Layer 2 of a small transformer language model trained on English Wikipedia (9 layers, counted from 0, width 128). Numbers have three digits each and are written without spaces.
A neuron adds its activation times its output weights to the MLP's output. To switch it off is to set its activation to zero at one token and run the rest of the model.
A neuron's activation on a vector x is GELU(weights . x + bias), where the dot is the dot product.

Input weights of the MLP neurons that the questions are about. A number n stands for (n - 500) times 0.00044.
n59 (bias -0.085): 367609388600451737211407398698665518294697623665350451373458520277418598552431481439389677583496623475585500700658458558507540302462725608473748216396607475299558534522639559415637433366569570424412411511448402655636548330446247467425618234612496710357722620444489717553411623662493456378489287584642655485523399454559605443403450534322568445432668621500747612560518452407571442496433
n83 (bias -0.168): 621842468418293403805252519518435803679602679323685605248638891359414684720342513475729494518177729458749712215519517619233613309456387660212669551701591188237541214440543442589450176279578463193556849688170425729724373811222389679481567348371833757353608754217531475475188727534757376348536452827525719331643299701689821880420525569386668062022194176619181684593066561545420440779648
n344 (bias -0.075): 491546382439187700523320412226510183505402393208832597514566492471550317505580566709763481651562691651418672324565500602717282448316322738402504585482745566495593324451804582835579465426482386509603518551628436675676690528486649772518523201578293622609598408174753416422591396805473432618610374907294672378338248538419551775372675514370500373537461538402379614407392649414482411609628
n459 (bias -0.091): 418363418487313455488360492500425496642439581295441646325440401393346409554688448525174496621612349617319709366525516690448597284616326487445366500294686472745524445777387509513351288453606331398577483525603449582718479448337500326349595529458291508401581739504491432814766603400309496603520262733554405730626504338656550805387491615549538764711675500281487591374729348768362618471621
n504 (bias -0.167): 452571793636297474452460663472531395481437591430562305539503474411510280340563624726460367497513417488337471497405460509687419570440466574576371458695292692780512428434487463417194597500636462609619513493558527426471583597527528714438535471468322457567450467684431457412352527569548647570279494458574545605405553414666415543717700474487510638526410431676438481471440449617458547490406

Output weights of the MLP neurons that the questions are about. A number n stands for (n - 500) times 0.00034.
n59: 597500419538778473485343517337234480701443557563599490282411417445600575457352524402258646377586648343550478625568504459507621452489559490604687426649605531368638619440518640510407372593421641313407466201473390539585348517359685533596549744406593367481479560518463254557537469297582421453511337600409480567585628606526530493200665425473399743548482438335691380610535574355560580473606
n83: 439239268490665571369689674444361542478358455638360763327415762505283555329239402362428591278417427327324437544600870393332285558547526519284242275509519672405726525570510741152247358525524173610592673412628422262147524467554359485645539486245664968487430836450351599558474287864607450475252767979446437430701652610272632703519505520428771436443566653673607431613465651605485480628340
n344: 698232485263403530164561534727463616372500563512481496450547455396588347610333707527597366527679426205296467710731530557431454413780581352531555594486511515362500512687329376522443824500416412616243626528579367457522351569616671508449538559364681346355359569543358447392549621419572433230484646614666646531556548617508824512463383402616572481484318484445599486206582395318631635515562
n459: 567600569525459293464399532472514344478428394622465585486558386754466480427500539369508670532553675578394205956413592451412351532659462461689544489446460636500416500452474633408613656427762730476394484424240564338462549490618360689362383521383447450590595489726615359377327377534483650600364582687655395456448465631361593478364320482618550418485363478561537387329616685417666665541194
n504: 702484666483255685463614610634454465488565490181457539649510460578432619658561480589479497378383441507493453723552447630320597547447365593476323486518414464592439486487602358229604379300477316546460552586427681558608582506438170245503560358419372399558596703493292720616404593518548573490389600562388394538510490613577529371584523565608428285489479493679528572419476450644571470689409

Each question names a token from some text and the token that comes next. It shows the vector x that enters the MLP there. A number n stands for (n - 500) times 0.014.

Then comes g, the gradient of the next token's log-probability with respect to the MLP's output, scaled to length 1. A neuron's effect is roughly proportional to its activation times (output weights . g). A number n stands for (n - 500) times 0.00074.

" G", then "ard"
x: 396574428402639534489495546396445456407518526513483441714492463620490444465495469391543348305553392432603445485465677420450452554488607483526588401511477576334548593535450540377425496618544511620551656449453428430515468650731519524593383655529475729492426366531493444465454370517436390508613521494551579565416491440508467515439545548483460467561357557545365401505467726429409338503618
g: 384526489487549504515483354390550355375468612652633419600506338567564461561537485292494194311611679673500724427590403582562467517134599550425550545508570293377626482505448375583414641342450474557470458708659444514579359559662471414539559597367385397469447700478522455432593647555760466749657314462371640419575544546485285430584468192444482699365498568474745417257540632467778483452482
Switching off which neuron hurts the next token most? n83

"ri", then "x"
x: 216412506365582552536671366411463489497338525348522581615417514602666388513582586510437522468443589448525337607540578367465571521557468521519465516561483602529501413494554753290505710513580513628527415566615409483442515563591603520484476512462572517382516506703360440411373595431495672478492517490511425394546664429484347654404455477450404460483507508484359462394452623500540473579566
g: 318791154513620314495626485542741536411610487346562458407404504418426467480513304603335610455408461472355610610487319500549535425473639582359546602494535677392406326383414452406332436353467627521383585499585511539416454801608488532588336290517310554643447650539428525385436563482404536614552806606544736613490459341564385602436403510285856622479566427507535485555521466416672772639411
Which neuron, switched off, raises the next token's probability most? n504

" from", then " the"
x: 493450395540337495504385392426506397418435605402389588453602299558514498672355478556485540538591612467410502584423478428472514715512524418759466518443539652516483468544527335413425536512611729415424529610671520500415537489609463541490423518486465576429536591572593469422637535464384362396520478527666496499479524396450479560300666542586471486635728362515588549316521528470544551403462
g: 409363372757451377662365534652455465593521616387474604694461527431419519586476337545605720303423526609442539454400601523441577577647460545483465385291355473451482552380594607406429843592800559320565467328567541364411438304559638502526453514437388682347573563521398287643540497652336315448484374627525542340658623476350552674221582506634433324458563539627487513232403448713677728550427
Switching off which neuron hurts the next token most? n459

"-", then "g"
x: 508562504429557549571439504411365605550376413458577578534416492469400440524396568491520562403657541309490398505409558503328523536664536431525466332424519601238555493522579571469538527518507562558551523463470386581378410531566468516537505482516538806278400548443614384443444562500437143454439665622539511478420576473474483588489600563492552522375549473601551584457478676521498547538719
g: 509697432569570540596587573489549593535506496434242766696458455501541511627555416353493378455207372502477440508523591496389533528548314375566456342580475546380463484534494263245364633746334602306509467537697422532498344416625223692491394290633446466630701606471382516525334485705468821373444710237520340609396582405500504605397563482556332551756533618610468595493563460519550671573420
Switching off which neuron hurts the next token most? n83

" by", then " pre"
x: 520516465568468515464497372477401560436376476581328479496627284574429492645384444359513661310510348432461379542418488459373637610400588419641475427382519670514515463534627667431462639505545643442412505543656464575398521478584535567443449423464407562514509351470658522591658481395389350490459398467532533624547587367510522511437559498507411531613693453557488391532598620522458585562595
g: 314657466303491632449555456311736575419663549335394490465535419466448611393650663463409577671358539409511389601449528369397383539690665534528435419702508567586484569495475348703343430434477582772449520581658378492638623519606381670545343376488520594327385446638636437206360214590353453609497479347465661534528464656442436685451378345544522790554429399527598468664673492406665541242298
Switching off which neuron hurts the next token most? n459

"ra", then "ke"
x: 345473465431533546525638443397396432562301543456591408662463469582504480500460452417480623426455319498401511500316564354463504449613476447599485465609528530476583512508493629441501662524438589623487376534606403388472466462643491600469533341615529573498474604668600443371464728575397529482588584563457384439454662662468557547404502348456553475330592649422493428233489610438578385652555
g: 500290501373724463788518419702619645443578370381562607682581529502441478325364449589380313415321404472761583547427581542496602378667388527289437518380627532427334522424424524437309324418518668563562624423675399471559462497568351563212499446585599613433425413298287275318553557394612573504559439399568616630657291682543461851407658525464439543362543649422531654606491612573592613541419
Switching off which neuron hurts the next token most? n459

" re", then "d"
x: 517517659483492579494601451398415580588389500572343549604546545507462398581360567460510494493424311465473286636460544466428460335585477376726556404610487595323361533497614450255502529416525487581564535424461469553454463401571435548553514466619565565309372709730519524353423608604415101528429452502480458440456595499574457365415742539469537520550590601622556593395500605477687445540600
g: 589394357697603405571401578631342529524457572460570310538494335375469691352429684456278378542383394542498696588530476639646663471565377596695374581449476591375381396491405625540679619767508230471408274501638650516533745380743262626448344397398411479485407761473482479461409472445552465480536507323209615531478475587536466441622609319504420531613367583483660631312532717540680550359417
Switching off which neuron hurts the next token most? n59

"or", then "),"
x: 355414510509528513490565529503317535353395530411445458701574402596384472690525499578529525508543477450629453557399492384404593449656470574619449403429430524533661624504540691358526738648501510488530465465469376504475465453457488543504557446553542543486504509672602489495417335595441581531432508486644445441532685516482325423544772365363459446710432572474412299428420543526484545428482
g: 517531451724529299493236487684597426647679713522670299530650537740388439701539492500483295463438402461466516413527597457374611452497585366340347590440640443519606615561622448566596518484479440595453549226167528774497604301748271596289488407503520621580672439385436531412460635268553221648486442563360655476511643613479489427492530478615524586528567521462440379495499387538330654509267
Switching off which neuron hurts the next token most? n504

" Comm", then "it"
x: 405561504682510461467572524425644496473492434545529568484488489473624512492539553511654409213743622490560283483464570257653334483502499507834529465543431498334481534621624470463467583547561434417558442499564411450432516341450460491495556466421411717558400488582646521546407549570262333505553536464478513506391494581450588604352628522496392513449468559535510411457411689314456466468624
g: 402493454405533452354235500347526340516627578569472502536417476532496462607379314492510356500476414597657816356408618542335420611739428612555544510585574650388689378218542500460490530485412396509310275627824517561539261432607525734532561432398388650771430552464437448594595485446520487385582525445531395596779545483369709309542622688618622455336480718346331310420668535506526406541442
Switching off which neuron hurts the next token most? n344

"id", then " and"
x: 425389536364506490540510458469496378548447557173468636587497426574486447552487638464447646441479368416605440609494514573480462376705564612696515421410495593476538461493489486416441690484540516462522427568629388352498596434563555584577492689420408575432439594721413369449521491606417342440385461394605398357476550418518413486577641512517459422700572565430558510450441647652681488497512
g: 493257254593581335620586568561457438555472587411316426385342565352402490571591794481490430531201367506489499626246295620575278336551507513441500458360659325547694591742484541487462539638289600663460466390388643396596530536543521565523513377520328647486435601543276668488555782543555589686406451673576603393620415602524410509555404523700531354407621474589756488332323424410472641646457
Switching off which neuron hurts the next token most? n504

" and", then " sp"
x: 553550407582447544515595364431406542470497473380342553634610318556444489469480514369500548460637484470419430654411513448510508556554609502450447477382615569403632406470642492492385502535487562496425575555686499513397595457665446518620434525480383523459708452602541439294513353440400377427469475482566470437515507359546365592330717585427432565684612402562568550315689490398599643535608
g: 444395484304553507330655686292370513432200523454518569643511576619516531609423545558457439625376261602672550453709578483485667592486674734511392443456383589448528544528510593409295315339484423455280448622664586299504497354339447463615470404673646492278463453604178649338323593642515412561384809540488357446620589487439455512581681500360544579419412575489536475541693570553498571411827
Which neuron, switched off, raises the next token's probability most? n459